Layer 6 of a small transformer language model trained on English Wikipedia (10 layers, counted from 0, width 64).
In attention head 1, each number of a token's query is one row of weights dot the token's vector x. The head spreads its attention over the tokens so far by the softmax of query dot key.

Query weights of the head. A number n stands for (n - 500) times 0.0012.
q0: 727,611,438,725,597,578,492,556,526,331,478,558,576,552,342,429,566,530,392,558,414,630,497,583,270,374,715,319,640,627,591,359,502,451,391,537,376,289,700,312,543,377,483,210,712,595,519,204,640,383,584,261,479,481,549,636,662,372,600,790,509,613,251,280
q1: 473,696,363,744,506,800,300,482,384,539,616,761,542,517,528,548,493,563,435,924,600,557,347,626,316,736,645,681,677,416,658,463,242,724,154,361,809,471,417,656,468,633,380,494,495,654,558,561,656,25,713,547,395,545,501,685,650,574,666,640,614,579,608,368
q2: 479,748,237,831,414,613,405,253,333,537,699,800,358,620,589,250,460,471,688,611,480,497,483,688,330,624,678,386,376,264,176,415,509,659,387,712,547,551,576,639,572,817,154,228,622,518,492,628,568,337,592,560,279,416,422,679,429,519,337,739,599,449,547,519
q3: 312,206,631,329,528,446,442,576,508,761,392,591,509,717,485,619,477,362,741,577,647,414,422,332,619,379,698,673,545,441,670,575,461,667,511,472,594,534,339,563,345,521,434,709,350,491,542,526,405,478,526,730,804,592,468,339,606,482,478,361,556,507,477,655
q4: 651,733,502,533,501,773,385,351,519,424,608,531,627,362,281,378,502,407,327,748,458,435,601,729,276,601,547,313,363,682,233,611,477,543,289,610,446,269,528,682,442,654,415,389,645,381,549,354,498,342,416,471,146,491,767,571,520,431,520,739,676,202,641,451
q5: 393,422,469,391,540,638,546,441,533,631,409,757,345,411,447,466,447,373,587,503,509,703,303,592,624,468,688,565,471,420,542,647,493,729,335,625,420,584,712,425,430,625,371,596,518,599,415,551,711,413,717,649,572,382,661,548,372,554,391,483,537,587,681,463
q6: 358,99,361,432,631,590,758,286,583,818,515,271,383,480,838,551,547,422,940,479,735,488,494,601,384,606,647,405,533,488,725,590,619,376,729,369,570,624,633,218,354,682,524,401,487,276,653,617,542,347,637,557,639,373,522,116,253,274,639,529,174,667,311,902
q7: 437,625,897,383,493,464,368,640,763,694,320,420,757,225,460,534,452,503,312,776,577,366,589,352,379,379,240,314,582,734,380,710,447,310,747,559,449,311,526,376,406,429,721,567,641,480,629,425,585,530,232,257,525,549,471,379,542,646,703,496,608,544,325,430
q8: 563,764,517,330,421,894,334,582,91,707,372,686,629,587,336,487,255,715,636,693,393,497,566,335,300,614,151,569,572,558,644,417,501,464,556,416,592,496,417,513,628,383,415,565,155,723,633,757,762,664,549,492,383,550,654,525,693,142,505,744,394,907,580,443
q9: 384,697,960,383,463,492,396,666,403,325,402,689,502,607,302,595,190,699,187,670,400,289,670,381,595,464,493,809,472,528,558,725,225,561,688,601,543,419,344,662,416,206,385,441,374,489,769,348,526,661,486,584,494,790,497,494,416,571,432,350,439,399,517,563
q10: 662,794,450,853,438,370,372,628,521,221,450,447,522,385,344,597,434,247,9,697,465,553,613,507,394,456,492,542,330,480,234,804,291,466,335,533,526,347,463,689,446,508,441,111,471,264,584,426,301,440,269,477,303,732,387,600,906,720,430,601,782,171,480,363
q11: 481,530,359,808,287,641,483,162,559,743,672,456,369,486,518,387,323,639,658,359,464,357,457,540,430,822,187,429,631,293,438,430,605,540,207,554,455,298,712,446,720,639,334,286,455,343,834,572,517,388,419,543,666,373,609,448,478,480,546,532,527,592,589,725
q12: 629,491,284,264,654,735,406,434,429,584,405,265,709,237,626,313,318,472,414,666,309,668,649,695,624,397,152,324,257,947,51,720,413,324,425,383,434,321,688,673,221,500,383,488,536,529,371,268,523,357,378,205,96,495,769,629,422,645,226,345,315,209,650,961
q13: 543,422,220,272,746,782,404,521,485,622,902,407,594,525,444,702,721,533,559,369,567,475,688,619,616,475,494,492,303,315,631,41,487,564,612,389,617,563,543,547,365,800,830,542,509,715,459,527,848,696,792,548,563,394,443,392,633,352,347,418,330,443,335,220
q14: 618,443,692,667,678,739,358,507,282,513,404,381,431,447,589,339,394,684,407,601,694,304,456,533,410,426,582,335,369,501,530,503,442,478,666,665,726,725,528,392,601,384,408,388,484,392,532,842,425,444,517,445,543,477,384,582,912,518,490,331,474,712,595,279
q15: 457,446,351,164,678,750,576,555,510,474,478,555,531,586,389,423,650,565,848,370,623,840,417,674,715,725,604,486,567,371,805,200,448,684,603,361,317,869,444,467,703,762,205,946,636,693,366,503,666,616,721,560,438,405,499,504,477,255,603,680,144,693,757,522
q16: 489,297,471,423,266,352,826,515,362,700,144,621,664,465,645,371,762,587,724,463,665,298,297,339,562,506,599,299,513,538,842,488,716,579,772,476,598,644,380,387,443,512,691,550,539,650,429,669,589,372,490,420,975,348,431,339,557,547,531,374,546,735,482,246
q17: 487,535,698,415,501,421,697,422,454,481,441,481,243,300,751,729,521,661,125,20,510,577,300,290,458,330,303,766,492,669,598,396,628,554,573,234,754,509,625,527,505,387,410,407,336,538,544,491,463,357,786,500,489,563,493,333,614,711,608,220,349,659,510,112
q18: 398,846,797,424,580,530,852,601,180,450,640,672,695,642,614,703,383,849,687,215,815,402,416,361,626,373,239,466,409,454,543,672,753,289,638,392,461,686,374,333,420,545,695,560,480,531,525,463,622,313,555,639,597,421,349,592,636,645,704,608,539,583,533,600
q19: 411,447,362,560,466,335,373,418,506,490,652,619,487,557,315,540,461,769,641,344,539,224,398,427,864,364,335,448,573,571,389,194,537,482,444,550,409,507,758,279,670,561,497,525,107,560,254,603,322,614,384,428,636,448,667,469,572,468,138,573,414,650,361,485
q20: 307,400,619,690,346,207,465,549,464,416,410,421,699,383,497,668,563,681,628,736,584,460,515,554,645,729,368,502,564,672,598,309,402,307,407,291,665,430,481,433,611,743,741,632,388,604,542,350,344,398,502,564,820,590,712,259,692,494,447,448,418,475,441,676
q21: 663,381,800,503,328,674,412,563,630,590,299,826,401,387,332,630,581,699,361,707,565,504,202,336,774,387,213,373,491,600,651,381,503,518,325,376,534,381,377,337,404,505,457,261,649,686,619,537,476,266,524,758,766,609,394,603,853,788,437,453,536,608,472,665
q22: 454,389,500,296,465,618,415,707,458,535,581,626,398,278,273,756,214,442,102,450,586,368,276,303,597,459,342,545,496,751,310,577,648,596,534,541,466,427,622,483,382,359,685,512,408,460,556,482,587,607,608,292,382,512,379,369,520,467,529,281,520,458,536,477
q23: 761,824,580,458,479,366,543,531,821,455,517,602,656,679,465,265,414,636,502,565,236,865,635,443,143,586,536,717,330,404,457,341,314,680,537,285,405,496,577,675,630,479,377,283,500,812,608,565,351,723,614,590,227,412,545,641,575,445,347,637,252,538,617,374
q24: 280,586,369,656,336,551,701,731,71,514,345,269,658,794,388,799,628,482,400,533,453,593,358,719,789,594,487,651,733,636,726,446,410,468,529,769,530,261,612,273,621,681,477,558,307,747,268,398,404,478,337,578,425,598,522,533,79,491,617,756,566,502,250,464
q25: 458,457,510,449,663,578,612,533,395,728,380,535,409,956,529,483,706,545,878,390,443,369,424,503,432,471,499,635,700,397,596,516,518,639,469,362,644,654,574,85,596,672,520,371,223,633,617,367,674,734,381,813,723,423,772,553,453,241,488,761,617,524,473,700
q26: 624,646,445,395,422,770,341,543,542,276,566,512,362,431,310,437,658,296,367,419,447,511,531,524,499,177,679,344,239,356,555,827,325,586,418,324,543,652,381,519,587,484,482,390,564,438,485,460,323,245,614,781,349,585,430,535,470,398,715,501,477,516,839,303
q27: 505,418,262,849,477,364,441,342,612,537,367,596,513,574,557,264,583,446,299,173,520,564,382,641,363,458,299,665,307,381,622,539,399,616,158,484,403,402,312,568,673,849,423,375,497,357,301,461,531,537,327,514,580,382,497,497,512,556,457,623,632,534,465,256
q28: 382,533,300,539,567,543,599,502,428,472,294,661,779,480,567,361,389,447,730,594,281,496,213,338,268,655,508,346,361,558,494,362,795,342,631,581,768,765,546,362,441,346,603,570,443,575,331,367,482,366,763,554,320,507,540,396,461,436,294,631,494,673,282,543
q29: 717,539,589,546,452,436,348,397,225,500,670,498,571,554,476,347,337,459,380,572,437,608,636,392,398,252,539,372,506,229,414,572,184,515,760,536,405,411,498,397,323,385,457,42,513,336,505,495,585,447,292,317,363,584,449,812,363,316,580,501,530,383,444,391
q30: 623,516,560,465,632,380,623,509,562,488,545,120,662,339,535,619,682,445,555,551,750,623,512,589,501,474,334,549,279,530,341,573,479,384,506,499,393,352,526,594,550,573,527,554,261,269,299,448,358,554,377,596,609,504,478,486,257,526,358,549,639,508,547,437
q31: 526,590,635,285,573,489,403,186,416,495,535,654,494,510,375,195,479,393,356,154,257,423,512,601,682,507,642,399,452,482,473,675,523,414,251,612,799,247,220,670,423,283,231,615,417,389,477,648,323,111,668,644,574,180,492,364,690,608,330,371,540,373,435,395

Each question shows a short text with each token's key, already scaled and adjusted for position as the last token sees it. A number n stands for (n - 500) times 0.0026.

Then comes the last token's vector x. A number n stands for (n - 500) times 0.0066.

0 " organ": 527,517,513,540,466,525,511,515,519,535,433,390,462,360,128,129,499,642,463,476,463,363,487,648,509,542,583,568,513,325,437,593
1 "ization": 494,524,506,512,478,498,548,491,562,543,458,330,440,328,116,109,486,685,441,476,436,356,481,617,499,554,568,547,491,318,444,595
2 " in": 492,495,489,441,533,439,496,548,422,630,537,330,396,356,140,172,625,684,431,511,450,402,471,478,511,497,589,512,522,308,482,660
3 " ": 531,518,523,504,496,499,486,479,442,632,487,395,452,438,244,319,707,745,432,527,465,334,538,550,580,434,543,451,525,338,523,623
4 "2": 520,541,549,525,535,543,480,465,386,546,569,490,481,504,271,405,711,620,404,559,448,404,599,573,600,501,548,531,508,367,495,523
5 "0": 511,542,539,496,534,479,501,444,388,561,557,410,495,488,281,391,685,679,371,541,412,329,609,538,615,577,573,585,570,398,493,557
6 "1": 469,585,531,532,548,557,460,518,384,480,580,411,445,492,257,350,657,630,412,575,503,362,589,481,617,558,473,549,583,413,502,533
x: 480,619,587,593,544,202,482,404,451,490,462,623,314,437,575,550,430,376,362,419,428,527,375,521,376,464,601,706,546,630,357,682,769,353,661,268,568,307,384,635,491,457,648,480,467,494,399,577,322,488,531,487,281,627,591,515,465,607,677,509,489,384,631,524
Which two tokens does the last token look at most, in order? 2 " in", 1 "ization"

0 "0": 501,506,510,501,496,506,535,483,541,528,436,342,456,319,112,119,504,709,445,488,438,363,496,643,510,565,545,562,545,321,429,580
1 "6": 482,500,501,441,566,525,449,513,443,538,576,427,472,484,146,312,669,759,418,555,429,354,508,529,589,621,551,461,574,319,426,558
2 " |": 505,518,532,457,612,514,427,443,417,507,618,357,434,349,147,161,701,798,484,572,505,463,476,498,651,588,434,456,586,355,420,529
3 " ": 523,548,576,473,520,511,468,466,461,602,553,403,418,444,153,291,744,813,467,613,484,306,447,514,555,548,553,418,571,324,455,604
4 " |\n": 522,542,513,453,566,476,418,557,360,501,717,340,360,358,126,197,666,738,511,580,540,443,468,452,644,630,420,430,524,355,406,511
5 "|": 462,478,514,501,531,526,479,535,404,486,685,407,413,350,189,170,672,785,541,586,485,445,568,490,638,584,409,480,550,415,446,512
6 " ": 502,432,519,529,473,484,523,524,392,647,582,429,430,440,172,316,692,771,454,579,429,367,582,517,575,511,545,488,524,381,513,586
x: 666,333,566,595,424,253,430,328,491,457,457,519,524,428,582,620,450,494,347,466,467,551,545,599,351,455,645,713,677,533,352,633,442,609,389,189,544,395,517,590,438,520,554,337,478,399,331,481,541,443,600,484,221,856,555,688,468,667,550,551,687,404,517,522
Which token does the last token look at most? 4 " |\n"

0 "-": 515,487,496,506,494,496,548,535,538,567,461,340,436,270,81,119,516,729,449,505,441,395,528,604,478,553,497,569,541,323,442,565
1 "2": 492,513,528,436,575,517,502,458,486,575,587,438,416,390,151,317,676,742,380,600,389,452,571,596,534,595,529,541,605,375,528,512
2 "0": 475,460,492,429,525,457,482,471,460,582,575,372,453,432,197,355,683,742,364,573,395,361,588,573,550,594,585,575,625,354,484,568
3 "1": 548,426,593,465,577,537,504,536,433,508,576,384,426,451,167,324,641,712,407,597,438,354,549,471,547,568,485,536,649,376,512,509
4 "8": 544,493,643,525,577,540,545,489,455,569,598,350,481,413,199,340,651,775,423,500,429,369,519,421,542,569,481,552,603,392,539,530
5 " season": 515,561,527,546,544,457,534,523,550,627,585,276,446,320,167,274,583,758,407,410,544,344,451,479,635,523,566,463,549,372,393,621
6 " was": 493,477,501,481,557,475,472,455,529,577,597,226,436,242,209,225,619,812,464,582,564,518,492,556,568,492,408,337,582,433,452,714
x: 534,612,756,623,544,279,487,378,533,425,475,491,542,360,474,744,416,507,313,416,508,457,208,332,368,564,457,749,557,550,200,408,549,595,459,451,589,406,519,553,649,503,442,444,376,396,534,524,460,552,573,505,314,689,629,397,410,565,554,395,714,552,581,610
Which token does the last token look at most? 6 " was"

0 " political": 497,513,506,508,466,484,543,523,560,547,444,325,441,311,119,127,490,673,457,478,449,364,523,645,502,540,575,570,506,318,444,613
1 " activ": 492,527,514,517,441,531,532,558,528,515,487,407,469,342,106,180,504,614,471,489,537,313,502,615,514,529,569,535,505,304,463,599
2 "ism": 474,452,487,464,494,423,494,479,559,560,601,319,448,403,223,245,610,663,426,487,512,345,504,592,558,548,611,457,455,329,466,664
3 " in": 492,489,505,419,562,441,479,548,392,632,571,359,408,371,193,197,661,646,435,520,455,415,471,453,506,499,581,496,521,313,493,670
4 " D": 523,539,530,398,628,436,439,537,395,610,569,317,462,443,262,406,664,592,493,578,311,414,530,597,545,526,620,544,470,359,479,553
5 "ur": 527,522,553,419,589,509,500,602,490,522,631,366,415,421,266,355,562,521,366,658,292,369,498,465,529,588,573,436,577,417,460,488
6 "ban": 512,562,571,484,528,470,519,528,504,570,640,438,422,462,239,327,601,586,449,560,256,380,449,501,475,577,592,535,433,323,537,618
x: 368,777,531,479,531,257,478,264,691,517,432,597,538,481,626,482,674,443,293,512,432,419,542,517,400,405,491,472,431,494,275,570,712,496,336,390,526,320,484,587,557,455,576,280,482,493,465,314,354,509,487,559,424,483,523,633,528,475,670,418,662,348,720,654
Which two tokens does the last token look at most, in order? 3 " in", 0 " political"

0 " Ear": 512,497,514,521,478,516,525,498,568,526,450,349,431,296,131,119,485,667,457,495,452,382,511,644,475,552,523,569,501,346,433,577
1 "ly": 470,501,424,471,506,421,478,504,522,547,619,288,317,373,194,250,665,759,408,591,427,443,626,570,579,580,542,539,510,342,460,600
2 " life": 507,405,507,419,507,384,499,540,561,603,557,315,420,408,264,272,577,693,408,493,491,384,592,537,556,557,573,542,513,334,426,680
3 " and": 528,500,548,422,593,444,445,541,517,604,478,340,437,323,206,241,642,738,431,521,572,396,591,513,519,543,535,557,572,330,479,632
4 " education": 581,516,564,432,543,396,476,531,541,584,524,339,448,399,272,278,613,632,460,485,493,335,532,560,574,578,558,461,516,381,426,717
5 " ==\n": 499,488,503,481,565,438,474,541,564,619,587,182,408,225,124,248,580,693,447,515,511,374,470,525,423,530,555,465,516,465,484,594
6 "P": 437,473,607,500,592,464,437,520,462,647,576,267,472,311,257,371,723,639,518,555,406,409,514,614,528,602,650,513,505,500,530,589
x: 734,677,551,541,466,353,490,447,674,512,455,611,550,311,707,682,439,449,570,433,339,634,427,258,287,477,592,528,564,500,369,567,598,555,355,429,709,330,553,613,596,527,465,490,602,409,364,512,646,525,555,533,381,617,563,720,569,377,629,541,541,305,463,544
Which token does the last token look at most, and with what share of its attention? 5 " ==\n", with about 40%

0 "heast": 492,527,517,509,501,513,541,522,522,515,489,385,479,349,149,121,470,664,466,471,455,386,479,590,520,556,564,534,504,292,429,604
1 " As": 507,512,499,499,474,495,530,498,542,549,459,319,438,308,104,115,509,703,447,509,428,362,480,618,496,565,573,559,491,311,449,613
2 "ia": 458,484,462,412,546,441,474,489,508,526,621,314,485,487,177,328,619,722,411,567,327,361,540,526,634,638,596,489,480,333,459,629
3 ".\n\n": 491,506,552,503,512,488,531,551,573,577,582,241,393,243,71,200,564,752,423,547,533,362,509,500,470,573,510,516,502,416,427,564
4 "The": 492,504,536,454,582,436,373,609,360,600,628,321,423,325,190,224,803,706,386,562,449,401,508,542,531,532,571,499,555,367,508,635
5 " ": 484,513,554,482,507,498,483,504,454,644,509,412,421,428,199,305,701,771,423,563,397,379,505,568,549,480,571,510,562,335,502,636
6 "2": 473,513,557,541,501,568,474,504,395,550,593,549,476,487,226,450,666,690,405,602,375,413,571,567,570,529,527,559,541,362,504,491
x: 571,505,534,681,566,210,545,332,495,595,563,486,455,458,675,601,323,417,397,500,413,533,598,576,329,367,556,650,610,665,420,639,613,638,386,231,607,329,467,562,506,455,395,364,540,505,336,462,466,569,460,485,224,764,496,576,528,691,480,483,467,287,470,537
Which token does the last token look at most? 3 ".\n\n"

0 "0": 501,506,510,501,496,506,535,483,541,528,436,342,456,319,112,119,504,709,445,488,438,363,496,643,510,565,545,562,545,321,429,580
1 "7": 459,499,471,444,573,494,449,502,428,539,585,420,470,487,175,338,685,740,411,557,403,371,501,550,595,613,567,488,580,344,448,555
2 " |": 505,517,534,458,612,518,424,443,415,505,623,357,436,352,145,161,701,798,483,568,505,463,474,492,654,586,429,447,588,354,413,528
3 " ": 521,550,578,474,517,512,468,466,462,602,553,404,419,444,151,289,744,814,466,609,481,307,448,514,551,546,551,417,569,325,454,603
4 " |\n": 521,541,511,454,564,475,420,556,362,501,718,339,359,356,125,196,666,740,509,579,540,445,469,453,644,628,418,431,524,356,406,509
5 "|": 463,477,514,501,531,526,479,536,404,488,684,407,413,349,190,170,671,786,540,585,484,446,571,490,638,583,408,481,550,415,447,513
6 " ": 502,432,519,529,473,484,523,524,392,647,582,428,429,439,173,316,692,771,453,580,428,368,584,518,574,510,545,488,525,381,514,587
x: 663,333,565,596,423,252,429,327,489,458,457,518,523,428,582,621,450,494,346,465,468,551,545,600,351,455,644,714,676,530,351,635,441,609,389,190,546,396,517,590,439,522,552,336,478,396,330,483,543,443,600,485,221,855,554,689,468,666,549,552,686,404,518,520
Which token does the last token look at most? 4 " |\n"

0 "z": 535,501,519,524,488,505,530,476,554,538,444,338,431,317,104,120,491,688,426,497,419,376,482,664,482,572,554,563,513,309,447,580
1 " Fre": 464,485,455,445,531,475,499,545,562,529,478,239,373,355,105,286,504,703,407,522,332,363,583,569,553,568,562,500,520,375,455,509
2 "i": 473,525,499,475,519,465,406,504,481,548,547,438,414,491,178,351,531,591,383,570,280,401,489,602,556,652,516,546,434,375,579,493
3 " |": 512,514,540,473,625,532,441,439,356,504,601,429,383,364,174,159,664,756,491,553,450,592,445,475,576,553,389,432,567,316,442,491
4 " Sw": 454,458,554,463,581,520,450,445,511,565,564,412,438,404,178,339,667,614,427,665,297,367,440,507,472,701,506,441,461,399,450,526
5 "itz": 570,454,582,445,600,491,422,456,506,589,567,425,390,442,301,361,667,613,446,566,267,306,488,539,467,701,580,561,476,505,402,565
6 "erland": 527,567,606,520,603,490,477,516,460,533,623,372,421,448,223,263,672,645,450,562,251,390,441,503,503,641,537,592,456,342,460,648
x: 580,711,622,509,581,114,497,251,637,439,491,732,461,390,515,464,561,430,349,470,408,366,477,471,403,462,494,487,511,500,389,610,582,497,341,441,610,324,395,502,557,509,594,224,484,436,498,279,291,472,400,551,375,478,575,528,518,591,639,457,602,340,472,600
Which token does the last token look at most? 3 " |"

0 "ere": 528,498,532,488,476,519,553,486,581,528,438,334,443,302,99,114,480,687,421,497,428,375,513,627,479,562,533,579,493,339,448,574
1 " performance": 473,528,482,471,475,460,509,507,544,593,483,296,383,347,117,131,599,733,407,496,464,394,527,608,568,560,565,540,527,344,458,636
2 " of": 497,501,477,448,515,430,449,590,407,603,596,353,402,343,166,234,687,669,404,479,499,360,499,548,584,508,591,481,550,286,462,574
3 " \"": 487,490,498,407,553,434,429,639,380,612,565,283,446,429,149,252,666,712,453,561,376,388,458,507,578,454,537,547,527,360,455,548
4 "A": 471,528,543,429,525,420,402,572,438,575,563,361,453,422,271,388,709,654,476,531,451,433,584,670,581,539,618,554,481,435,499,567
5 " Boy": 589,491,525,416,602,428,466,553,442,591,580,416,407,430,251,334,612,604,376,499,223,415,427,574,558,598,655,544,508,370,446,481
6 " C": 420,510,558,523,577,495,525,518,413,636,585,494,481,496,267,412,607,621,428,486,311,376,473,561,490,557,573,590,529,336,429,544
x: 546,534,563,560,347,225,405,338,812,480,440,478,468,450,652,582,498,426,300,451,393,504,440,273,329,468,559,410,446,425,393,509,516,582,466,329,631,393,512,603,371,496,368,541,546,556,429,363,430,465,626,383,288,517,614,782,535,537,636,522,577,358,503,552
Which token does the last token look at most? 3 " \""

0 "ach": 527,502,530,509,472,512,548,492,574,539,451,339,456,304,119,111,483,693,421,481,433,373,496,633,476,578,545,573,495,332,451,591
1 "ie": 514,546,489,500,494,500,532,497,560,551,472,338,425,340,96,108,547,728,415,499,403,395,536,618,504,591,563,564,516,299,425,573
2 " worked": 491,534,481,480,461,421,469,512,597,627,519,298,373,257,213,212,686,759,458,570,496,399,535,588,498,530,468,426,539,409,455,702
3 " as": 516,496,485,416,579,437,439,595,414,627,499,340,437,324,215,208,652,693,418,559,500,454,504,506,534,451,498,426,568,347,483,691
4 " a": 467,537,564,453,522,450,377,616,418,607,538,354,441,358,175,219,712,721,382,552,517,385,582,527,511,539,504,466,565,326,483,642
5 " c": 456,551,570,537,560,448,534,491,462,651,526,508,475,487,282,414,602,649,362,521,445,317,515,592,564,551,599,516,551,372,429,618
6 "hem": 427,513,538,439,507,468,347,514,370,551,556,511,439,450,361,493,645,446,452,440,475,415,523,607,708,488,661,434,529,429,482,463
x: 598,405,621,502,390,557,559,563,636,570,486,690,646,565,497,451,402,384,487,389,367,457,441,415,279,568,698,689,435,781,497,486,595,529,334,445,389,407,466,693,649,464,557,534,371,628,450,355,476,442,615,421,327,446,695,587,465,521,719,362,459,431,564,570
Which token does the last token look at most? 1 "ie"

0 " during": 504,497,503,484,470,481,530,519,572,572,458,289,429,270,125,109,534,707,419,498,456,358,525,598,493,557,565,554,500,361,452,649
1 " which": 515,508,577,449,515,458,492,479,482,485,482,312,371,355,164,230,578,729,408,484,528,390,519,574,562,548,588,547,473,385,462,510
2 " the": 508,505,498,455,535,439,418,628,389,560,545,358,446,351,220,233,723,730,404,517,431,377,487,565,532,515,603,441,547,312,511,613
3 " ch": 567,472,575,500,536,493,544,580,438,601,565,459,527,488,253,420,507,684,361,537,455,320,461,497,571,476,587,481,562,311,460,585
4 "or": 484,509,454,397,542,478,466,575,538,623,576,385,479,390,402,343,656,623,331,411,510,315,568,493,578,599,662,336,648,451,405,624
5 "us": 505,539,580,448,565,509,505,507,545,611,647,404,460,432,308,294,602,649,414,553,454,351,535,449,474,541,487,409,430,295,546,642
6 " had": 529,485,555,505,531,460,479,503,630,595,566,214,396,324,184,215,598,796,469,677,490,444,490,489,507,481,416,376,486,359,477,755
x: 440,750,600,498,586,229,531,245,548,441,457,437,512,331,461,606,431,643,293,400,439,450,265,375,498,543,448,716,523,545,233,525,605,609,494,341,596,354,468,598,542,503,538,349,446,491,442,507,444,544,522,560,324,688,558,311,497,478,560,599,846,495,605,535
Which token does the last token look at most? 6 " had"

0 "0": 501,506,510,501,496,506,535,483,541,528,436,342,456,319,112,119,504,709,445,488,438,363,496,643,510,565,545,562,545,321,429,580
1 "9": 440,470,478,448,559,479,472,535,424,540,589,373,500,443,156,325,688,761,442,543,427,333,455,538,610,598,578,484,597,325,430,543
2 " |": 509,508,529,454,621,515,421,443,400,515,631,366,435,366,164,174,707,803,504,569,517,480,470,478,669,580,430,443,587,359,419,527
3 " ": 522,550,580,474,510,514,478,463,470,608,549,397,429,443,151,295,737,817,474,601,485,313,451,512,549,537,558,417,559,329,460,607
4 " |\n": 519,539,509,452,559,480,423,556,369,501,710,334,363,353,121,194,656,736,515,576,547,446,474,457,643,628,424,427,515,358,405,510
5 "|": 465,475,513,501,527,525,480,533,409,486,679,407,411,349,185,167,669,786,538,586,490,447,571,494,634,583,407,482,548,416,445,512
6 " ": 502,432,517,527,472,482,524,523,395,648,580,427,427,437,171,313,693,772,452,585,432,370,580,521,573,508,544,486,524,381,512,588
x: 656,334,560,600,423,252,428,324,489,458,456,516,525,426,582,624,450,497,348,466,471,554,545,594,349,460,648,714,680,528,352,629,438,612,392,193,548,396,517,590,440,524,551,332,477,394,330,487,541,447,601,487,221,853,558,686,467,668,543,553,687,408,513,521
Which token does the last token look at most? 4 " |\n"

0 "2": 516,503,520,490,501,516,544,484,546,536,438,352,448,314,107,113,501,705,452,493,432,379,497,620,497,560,533,568,543,333,430,575
1 "0": 464,475,491,453,512,447,471,460,417,589,555,371,471,443,215,370,672,763,399,538,431,315,511,550,632,660,598,534,620,361,479,574
2 "1": 472,422,540,446,579,525,471,499,428,489,587,425,394,482,223,294,666,715,469,578,448,331,502,523,593,546,512,497,632,337,440,520
3 "2": 536,452,569,459,580,509,524,467,440,535,663,375,447,441,207,293,698,770,468,482,469,370,534,449,631,587,546,535,585,373,465,542
4 ")": 474,475,549,461,639,491,471,446,424,508,534,267,451,406,178,181,692,741,490,475,515,445,457,449,518,592,515,474,538,381,449,599
5 " was": 485,504,566,460,605,459,438,524,557,591,597,161,436,171,168,258,608,826,402,616,508,503,533,483,476,559,417,318,621,495,496,724
6 " a": 492,431,559,517,542,438,357,572,412,582,587,341,384,334,140,209,678,747,448,595,545,377,539,537,518,587,510,421,554,328,514,643
x: 629,520,740,621,340,197,468,284,448,515,439,534,425,317,505,604,493,545,488,505,423,572,337,476,433,334,454,680,571,483,321,486,420,485,405,348,608,445,632,658,519,597,456,353,288,587,296,463,413,516,584,526,205,524,749,543,522,568,662,551,551,468,450,578
Which token does the last token look at most? 5 " was"

0 "2": 516,503,520,490,501,516,544,484,546,536,438,352,448,314,107,113,501,705,452,493,432,379,497,620,497,560,533,568,543,333,430,575
1 "0": 464,475,491,453,512,447,471,460,417,589,555,371,471,443,215,370,672,763,399,538,431,315,511,550,632,660,598,534,620,361,479,574
2 "1": 472,422,540,446,579,525,471,499,428,489,587,425,394,482,223,294,666,715,469,578,448,331,502,523,593,546,512,497,632,337,440,520
3 "5": 520,470,584,440,569,531,482,493,437,569,612,389,465,431,174,305,665,765,461,497,434,326,485,417,550,592,519,506,561,362,460,547
4 ".": 498,532,597,511,552,480,497,528,498,595,633,357,481,386,193,292,695,805,412,510,532,374,554,457,537,538,481,490,540,317,424,611
5 " He": 472,508,526,495,558,468,479,586,446,585,565,277,398,356,231,284,577,716,470,545,376,412,454,450,524,480,543,408,538,391,437,535
6 " led": 521,507,524,439,525,463,432,514,573,632,576,269,408,241,221,179,686,746,404,657,565,428,544,510,595,555,459,450,518,431,503,744
x: 531,683,537,379,408,193,447,294,482,500,417,597,496,437,521,598,605,590,361,517,449,485,303,463,458,537,429,683,547,504,379,529,713,604,350,349,736,349,587,564,481,533,538,421,339,472,473,615,610,558,570,651,193,636,586,423,446,489,388,438,690,364,524,661
Which token does the last token look at most? 6 " led"

0 "3": 516,505,523,496,501,515,539,478,543,525,440,353,446,331,115,122,490,704,453,487,445,377,492,623,501,551,535,568,536,327,424,573
1 "1": 464,500,510,443,552,513,489,462,476,513,502,316,423,380,101,236,644,796,421,509,450,352,505,561,586,561,563,482,615,364,447,555
2 ":": 541,478,519,458,577,435,530,511,416,575,633,279,432,325,154,277,720,844,444,527,518,390,498,467,700,508,487,505,573,334,481,547
3 "0": 527,468,562,388,609,506,501,506,457,610,589,399,473,478,241,355,751,707,485,655,434,360,541,483,600,706,611,506,616,403,487,569
4 "4": 523,485,578,440,574,585,433,498,422,520,634,418,484,486,175,390,713,685,413,674,428,381,503,442,571,666,551,503,607,450,439,485
5 " |": 474,497,597,541,623,590,420,409,355,475,655,383,418,443,184,220,703,797,475,662,469,453,481,442,684,663,438,483,579,438,421,487
6 " ": 490,454,552,584,485,529,466,453,430,582,538,427,414,485,158,341,697,826,464,668,436,288,417,482,544,533,540,409,547,384,483,547
x: 606,506,581,529,397,211,514,375,592,465,484,448,561,610,553,718,421,506,445,432,481,433,603,566,334,397,651,676,729,544,335,624,477,526,398,218,622,410,571,626,426,452,684,282,481,427,406,436,559,537,539,489,259,743,541,572,452,689,517,522,716,389,424,478
Which two tokens does the last token look at most, in order? 2 ":", 0 "3"

0 " United": 513,517,494,493,498,500,522,491,548,519,443,334,431,316,89,95,504,707,472,491,379,390,480,603,482,592,550,578,507,338,436,590
1 " Democratic": 484,519,511,473,535,505,534,470,524,528,508,362,457,341,96,112,504,693,494,500,375,416,512,587,534,612,537,554,501,310,428,598
2 " F": 566,469,550,446,532,473,517,510,483,594,578,359,488,373,174,396,600,683,512,459,351,357,538,575,558,642,632,545,516,399,464,521
3 "ront": 502,424,443,460,514,477,547,562,492,579,614,360,433,461,230,350,592,629,318,439,323,331,485,508,669,605,574,458,442,465,460,541
4 ".": 510,541,565,518,570,467,473,569,480,570,602,406,440,400,187,283,624,702,399,492,402,452,499,507,452,581,479,529,500,296,446,563
5 " He": 480,513,513,529,539,487,496,572,440,558,556,314,388,386,207,298,533,694,470,559,354,466,434,473,504,490,514,449,531,376,462,521
6 " joined": 520,505,525,457,578,467,440,535,502,653,572,266,433,207,229,223,606,747,426,592,448,426,531,512,552,608,444,455,549,451,499,732
x: 639,636,577,432,451,287,438,309,535,461,407,671,490,350,539,599,611,519,337,464,454,539,335,438,406,510,419,635,587,488,312,480,719,488,422,533,770,377,617,563,429,431,431,392,269,414,486,551,521,611,558,605,259,535,702,466,452,591,454,324,667,425,517,689
Which token does the last token look at most? 6 " joined"